Layer 4 of a small transformer language model trained on English Wikipedia (10 layers, counted from 0, width 96).
A neuron's activation on a vector x is SiLU(gate . x) times (in . x), where the dot is the dot product.

Input weights of the MLP neurons that the questions are about. A number n stands for (n - 128) times 0.0036.
n17 gate: 147, 73, 160, 111, 224, 158, 116, 94, 119, 107, 146, 122, 121, 141, 162, 147, 104, 117, 156, 112, 120, 154, 117, 189, 181, 150, 144, 102, 134, 68, 140, 200, 120, 127, 139, 91, 105, 114, 126, 124, 131, 170, 104, 113, 42, 71, 98, 120, 77, 135, 193, 157, 120, 118, 122, 125, 119, 127, 122, 100, 169, 181, 94, 153, 130, 129, 135, 74, 174, 135, 171, 174, 211, 144, 104, 161, 92, 129, 118, 83, 134, 110, 129, 185, 136, 193, 143, 157, 115, 151, 95, 149, 70, 130, 47, 112
n75 gate: 31, 143, 100, 56, 85, 208, 176, 132, 208, 143, 142, 85, 68, 168, 45, 101, 49, 64, 155, 139, 152, 113, 185, 154, 123, 57, 106, 161, 124, 104, 119, 91, 108, 110, 67, 144, 110, 101, 147, 132, 140, 128, 97, 166, 159, 82, 102, 119, 139, 57, 202, 172, 99, 142, 114, 152, 117, 114, 114, 109, 33, 151, 163, 170, 134, 150, 123, 143, 142, 169, 126, 141, 58, 104, 147, 118, 180, 91, 175, 136, 127, 48, 101, 140, 91, 165, 57, 108, 95, 123, 39, 176, 94, 44, 163, 123
n90 gate: 108, 131, 154, 140, 121, 148, 110, 142, 63, 132, 102, 134, 75, 169, 104, 186, 132, 158, 129, 112, 132, 119, 115, 86, 136, 97, 115, 131, 112, 117, 118, 112, 138, 99, 131, 124, 131, 95, 138, 125, 103, 119, 146, 163, 150, 154, 119, 121, 127, 135, 131, 141, 108, 116, 101, 174, 137, 135, 131, 101, 141, 176, 87, 137, 127, 97, 154, 121, 119, 120, 96, 106, 169, 145, 188, 137, 125, 119, 157, 112, 124, 114, 106, 137, 122, 151, 128, 142, 155, 109, 123, 163, 124, 121, 108, 151
n214 gate: 147, 165, 170, 127, 77, 28, 19, 115, 112, 134, 141, 86, 119, 95, 130, 243, 84, 120, 120, 116, 61, 82, 184, 147, 102, 106, 197, 69, 85, 66, 147, 131, 162, 113, 140, 100, 206, 194, 129, 116, 124, 156, 221, 101, 151, 102, 111, 185, 115, 152, 63, 155, 83, 143, 132, 99, 192, 63, 134, 165, 161, 119, 147, 161, 161, 180, 105, 118, 119, 163, 94, 98, 136, 102, 108, 201, 70, 131, 112, 109, 150, 161, 139, 104, 215, 173, 150, 89, 63, 145, 105, 163, 134, 92, 121, 139
n227 gate: 194, 99, 125, 111, 133, 143, 190, 50, 93, 86, 89, 114, 98, 140, 140, 101, 166, 139, 122, 86, 103, 144, 152, 200, 130, 67, 117, 146, 111, 113, 165, 95, 97, 159, 148, 82, 136, 111, 161, 78, 85, 79, 92, 135, 136, 135, 103, 81, 157, 112, 155, 146, 165, 107, 91, 150, 108, 184, 134, 99, 179, 127, 142, 171, 117, 90, 174, 131, 153, 99, 100, 181, 89, 109, 187, 203, 125, 161, 149, 149, 141, 128, 111, 135, 128, 156, 142, 64, 145, 120, 127, 102, 162, 133, 106, 155
n17 in: 105, 125, 154, 150, 128, 120, 150, 79, 155, 115, 134, 136, 143, 170, 86, 88, 93, 147, 165, 63, 161, 150, 95, 115, 123, 142, 194, 118, 144, 179, 160, 147, 105, 177, 202, 145, 85, 141, 124, 135, 137, 142, 164, 107, 162, 162, 118, 128, 159, 176, 114, 124, 129, 134, 115, 139, 108, 94, 118, 158, 148, 118, 179, 179, 133, 106, 129, 160, 72, 145, 99, 75, 115, 145, 183, 15, 130, 85, 95, 164, 120, 107, 148, 130, 123, 143, 150, 158, 169, 99, 108, 76, 98, 114, 168, 130
n75 in: 130, 74, 147, 152, 154, 135, 61, 98, 112, 151, 122, 194, 87, 128, 93, 81, 117, 170, 174, 165, 162, 85, 140, 160, 153, 91, 143, 188, 153, 52, 138, 154, 100, 155, 164, 118, 70, 137, 191, 123, 232, 129, 128, 69, 110, 188, 28, 149, 82, 94, 106, 186, 134, 130, 179, 71, 199, 171, 214, 122, 173, 186, 159, 59, 153, 172, 129, 179, 81, 118, 141, 138, 102, 73, 121, 70, 113, 114, 95, 166, 154, 37, 116, 126, 128, 126, 115, 157, 100, 115, 120, 169, 117, 105, 147, 101
n90 in: 129, 122, 185, 125, 114, 109, 122, 142, 109, 105, 116, 116, 122, 103, 126, 158, 131, 135, 102, 146, 173, 92, 127, 93, 110, 134, 135, 158, 128, 88, 136, 96, 144, 102, 129, 168, 83, 81, 110, 145, 156, 145, 145, 155, 164, 136, 118, 113, 98, 160, 86, 128, 155, 85, 118, 148, 120, 119, 104, 114, 116, 141, 116, 104, 127, 136, 142, 146, 138, 139, 130, 106, 119, 86, 154, 149, 117, 173, 151, 125, 126, 129, 174, 106, 134, 127, 115, 168, 122, 117, 133, 123, 143, 150, 144, 185
n214 in: 124, 106, 168, 135, 107, 137, 140, 117, 118, 163, 65, 190, 166, 149, 107, 149, 55, 103, 126, 138, 73, 150, 150, 134, 139, 145, 180, 158, 97, 141, 145, 79, 83, 107, 121, 173, 136, 160, 82, 137, 150, 136, 157, 163, 99, 121, 116, 190, 117, 178, 101, 149, 106, 83, 128, 138, 113, 84, 151, 156, 111, 134, 68, 144, 133, 170, 124, 200, 146, 231, 130, 102, 160, 116, 248, 101, 129, 122, 125, 153, 121, 143, 182, 212, 137, 159, 106, 165, 39, 94, 200, 188, 144, 163, 73, 80
n227 in: 170, 160, 53, 140, 105, 146, 94, 55, 81, 120, 200, 134, 104, 119, 137, 155, 158, 109, 140, 135, 132, 112, 105, 101, 105, 94, 74, 142, 121, 125, 195, 120, 149, 164, 161, 141, 199, 85, 155, 143, 128, 124, 155, 154, 113, 141, 99, 96, 137, 117, 178, 179, 153, 122, 127, 140, 108, 133, 100, 103, 86, 128, 129, 175, 133, 146, 114, 92, 96, 93, 90, 121, 238, 108, 116, 139, 161, 117, 92, 114, 137, 115, 130, 96, 100, 108, 158, 77, 142, 122, 105, 149, 98, 142, 220, 77

Each question shows a token from some text and the vector x that enters the MLP there. A number n stands for (n - 128) times 0.037.

"ided": 118, 167, 175, 145, 161, 172, 134, 146, 128, 127, 142, 103, 142, 135, 140, 104, 117, 166, 130, 131, 124, 117, 129, 127, 156, 143, 117, 166, 156, 137, 149, 118, 136, 141, 97, 112, 85, 144, 137, 160, 133, 153, 133, 108, 89, 132, 109, 145, 147, 165, 120, 153, 109, 122, 153, 91, 145, 142, 75, 111, 124, 127, 128, 166, 94, 148, 136, 125, 137, 98, 138, 122, 198, 97, 107, 123, 134, 111, 146, 121, 133, 140, 123, 132, 102, 136, 115, 91, 140, 113, 146, 166, 99, 135, 109, 93
The neuron with the highest activation: n90

"ran": 110, 120, 165, 109, 172, 135, 126, 111, 91, 119, 135, 100, 100, 170, 116, 134, 121, 181, 126, 91, 119, 137, 93, 120, 135, 120, 128, 120, 167, 144, 92, 132, 148, 132, 118, 139, 121, 121, 118, 157, 123, 164, 163, 116, 201, 143, 126, 128, 155, 96, 116, 141, 124, 114, 135, 142, 141, 149, 106, 119, 132, 131, 105, 109, 145, 124, 111, 109, 149, 104, 150, 137, 193, 162, 103, 122, 160, 137, 150, 123, 103, 160, 95, 117, 135, 116, 161, 157, 150, 94, 110, 91, 107, 154, 145, 171
The three highest activations, in order: n90, n214, n17

"u": 157, 114, 100, 146, 169, 132, 112, 148, 119, 167, 131, 123, 122, 130, 118, 105, 125, 126, 114, 106, 124, 111, 132, 136, 145, 116, 142, 171, 146, 178, 114, 126, 131, 116, 124, 131, 90, 97, 121, 101, 120, 147, 163, 123, 185, 95, 106, 135, 134, 85, 120, 93, 110, 102, 106, 85, 154, 96, 125, 141, 130, 119, 113, 118, 150, 114, 114, 103, 138, 81, 156, 144, 125, 101, 132, 126, 94, 112, 135, 95, 67, 125, 117, 116, 122, 120, 175, 165, 117, 111, 146, 102, 91, 142, 113, 122
The three highest activations, in order: n227, n214, n17

"ive": 123, 150, 159, 143, 145, 180, 97, 106, 111, 121, 163, 141, 160, 193, 127, 110, 111, 156, 116, 106, 128, 149, 112, 109, 122, 108, 136, 129, 135, 149, 171, 127, 134, 134, 141, 96, 98, 175, 120, 192, 163, 125, 104, 123, 156, 139, 117, 146, 151, 121, 113, 149, 115, 93, 129, 135, 134, 138, 91, 146, 112, 114, 137, 133, 99, 93, 124, 115, 152, 132, 134, 130, 149, 114, 118, 121, 121, 107, 128, 140, 116, 107, 105, 174, 96, 164, 133, 122, 129, 108, 131, 117, 132, 151, 138, 122
The neuron with the highest activation: n17

"ong": 136, 149, 153, 124, 140, 128, 104, 115, 100, 138, 112, 123, 167, 127, 133, 114, 132, 137, 122, 74, 137, 108, 138, 142, 142, 116, 123, 136, 122, 121, 125, 120, 139, 139, 104, 128, 106, 120, 143, 137, 111, 173, 149, 133, 144, 112, 115, 140, 152, 111, 137, 86, 107, 138, 148, 77, 146, 110, 180, 142, 104, 125, 117, 105, 111, 133, 107, 87, 160, 88, 141, 138, 169, 156, 140, 103, 108, 65, 138, 139, 135, 180, 113, 106, 133, 107, 158, 123, 158, 86, 163, 107, 138, 146, 121, 118
Which two neurons fire most, strongest first? n75, n227

"ed": 92, 149, 147, 139, 138, 170, 127, 142, 159, 120, 129, 135, 106, 200, 135, 103, 123, 148, 115, 155, 112, 115, 134, 118, 125, 155, 131, 142, 135, 149, 140, 98, 103, 139, 115, 114, 87, 140, 114, 173, 169, 124, 139, 121, 167, 132, 102, 143, 160, 156, 116, 136, 125, 114, 140, 130, 166, 155, 78, 90, 75, 127, 152, 144, 74, 126, 129, 103, 140, 102, 140, 149, 133, 126, 106, 128, 145, 117, 133, 143, 137, 154, 140, 148, 90, 138, 128, 125, 135, 111, 161, 133, 137, 152, 121, 128
Which two neurons fire most, strongest first? n227, n90

"ton": 117, 154, 131, 156, 143, 162, 125, 135, 123, 100, 92, 145, 128, 139, 122, 131, 134, 149, 116, 153, 118, 142, 125, 115, 204, 125, 126, 109, 132, 156, 156, 109, 96, 133, 127, 123, 98, 127, 107, 143, 142, 122, 150, 104, 137, 122, 132, 112, 154, 65, 140, 115, 121, 123, 162, 110, 146, 120, 109, 109, 110, 114, 110, 110, 83, 117, 113, 124, 161, 102, 119, 158, 137, 156, 132, 141, 152, 107, 141, 135, 109, 156, 67, 128, 109, 103, 125, 106, 117, 112, 108, 97, 131, 119, 116, 115
The neuron with the highest activation: n214

"s": 131, 163, 132, 132, 153, 125, 118, 122, 152, 123, 109, 98, 146, 156, 124, 101, 152, 135, 142, 157, 149, 89, 133, 132, 151, 184, 121, 144, 152, 131, 115, 96, 128, 131, 136, 144, 120, 139, 96, 157, 160, 130, 149, 153, 123, 148, 150, 123, 160, 57, 111, 119, 142, 123, 128, 109, 146, 112, 146, 132, 121, 114, 122, 150, 82, 138, 94, 114, 168, 90, 151, 138, 71, 126, 145, 127, 96, 114, 108, 160, 139, 162, 101, 143, 139, 138, 133, 120, 142, 109, 130, 86, 120, 132, 88, 103
The neuron with the highest activation: n227

" at": 149, 153, 145, 157, 153, 163, 108, 141, 167, 132, 136, 112, 138, 136, 146, 122, 111, 139, 117, 166, 127, 132, 105, 131, 122, 140, 145, 125, 121, 143, 124, 136, 147, 154, 115, 107, 109, 139, 146, 148, 167, 132, 149, 133, 119, 140, 122, 109, 185, 151, 91, 140, 119, 133, 149, 121, 136, 175, 102, 98, 136, 88, 114, 108, 120, 148, 123, 148, 166, 110, 117, 117, 173, 131, 129, 146, 87, 148, 133, 164, 134, 163, 73, 127, 96, 135, 126, 136, 105, 105, 136, 110, 146, 134, 87, 146
The neuron with the highest activation: n227

"ies": 131, 167, 147, 148, 127, 136, 107, 108, 120, 111, 92, 129, 119, 153, 116, 142, 161, 138, 132, 162, 142, 106, 102, 135, 142, 115, 123, 153, 132, 137, 128, 125, 77, 123, 126, 139, 119, 139, 135, 195, 157, 128, 139, 115, 130, 177, 145, 129, 168, 100, 134, 136, 102, 104, 143, 135, 142, 98, 110, 138, 109, 113, 157, 135, 85, 123, 76, 101, 163, 98, 148, 131, 143, 149, 138, 135, 135, 84, 108, 138, 123, 117, 93, 139, 130, 145, 111, 86, 116, 91, 128, 100, 127, 137, 128, 97
Which two neurons fire most, strongest first? n75, n214

" and": 115, 120, 117, 178, 149, 158, 89, 157, 135, 122, 124, 118, 121, 136, 147, 137, 97, 148, 136, 127, 149, 124, 153, 126, 128, 156, 161, 130, 137, 139, 123, 150, 128, 147, 128, 124, 135, 145, 124, 164, 152, 131, 109, 126, 126, 141, 142, 107, 176, 131, 115, 123, 109, 122, 120, 128, 152, 135, 91, 98, 126, 103, 126, 120, 103, 124, 136, 140, 158, 128, 131, 155, 143, 78, 134, 147, 114, 135, 131, 151, 134, 140, 119, 133, 110, 147, 120, 112, 129, 59, 113, 121, 122, 148, 122, 134
The three highest activations, in order: n227, n17, n90

" September": 148, 159, 149, 140, 140, 144, 108, 139, 130, 142, 110, 174, 118, 157, 129, 155, 127, 146, 148, 146, 134, 147, 115, 108, 120, 142, 119, 166, 197, 145, 161, 126, 110, 98, 108, 118, 118, 124, 120, 135, 140, 143, 135, 128, 117, 128, 93, 101, 145, 121, 118, 118, 167, 78, 128, 125, 106, 118, 91, 123, 87, 106, 110, 150, 123, 130, 112, 128, 170, 100, 145, 69, 127, 116, 115, 141, 105, 122, 108, 121, 105, 141, 71, 118, 130, 93, 143, 95, 126, 114, 133, 83, 110, 168, 136, 95
The neuron with the highest activation: n75

"ate": 139, 123, 116, 156, 167, 152, 114, 125, 106, 106, 124, 135, 109, 172, 142, 133, 122, 155, 137, 143, 103, 131, 115, 144, 139, 145, 115, 115, 134, 153, 149, 108, 154, 97, 133, 118, 117, 125, 160, 194, 144, 113, 159, 149, 119, 137, 108, 132, 136, 77, 106, 95, 113, 139, 112, 118, 140, 108, 100, 150, 94, 104, 105, 132, 94, 114, 110, 86, 160, 95, 136, 99, 155, 124, 128, 118, 109, 115, 143, 136, 122, 144, 50, 166, 140, 93, 159, 130, 138, 107, 156, 108, 153, 150, 142, 105
The neuron with the highest activation: n75

" ": 97, 144, 111, 135, 155, 167, 97, 140, 167, 80, 112, 152, 165, 129, 126, 133, 107, 147, 122, 138, 128, 119, 140, 137, 133, 113, 144, 132, 152, 127, 142, 160, 137, 161, 115, 143, 152, 176, 124, 149, 153, 167, 132, 142, 123, 144, 146, 88, 169, 139, 125, 123, 107, 108, 132, 135, 138, 142, 127, 127, 149, 126, 149, 128, 129, 127, 122, 88, 149, 126, 136, 146, 117, 122, 168, 149, 139, 124, 161, 133, 130, 137, 111, 124, 126, 88, 147, 139, 106, 107, 102, 103, 124, 151, 94, 89
The three highest activations, in order: n90, n17, n227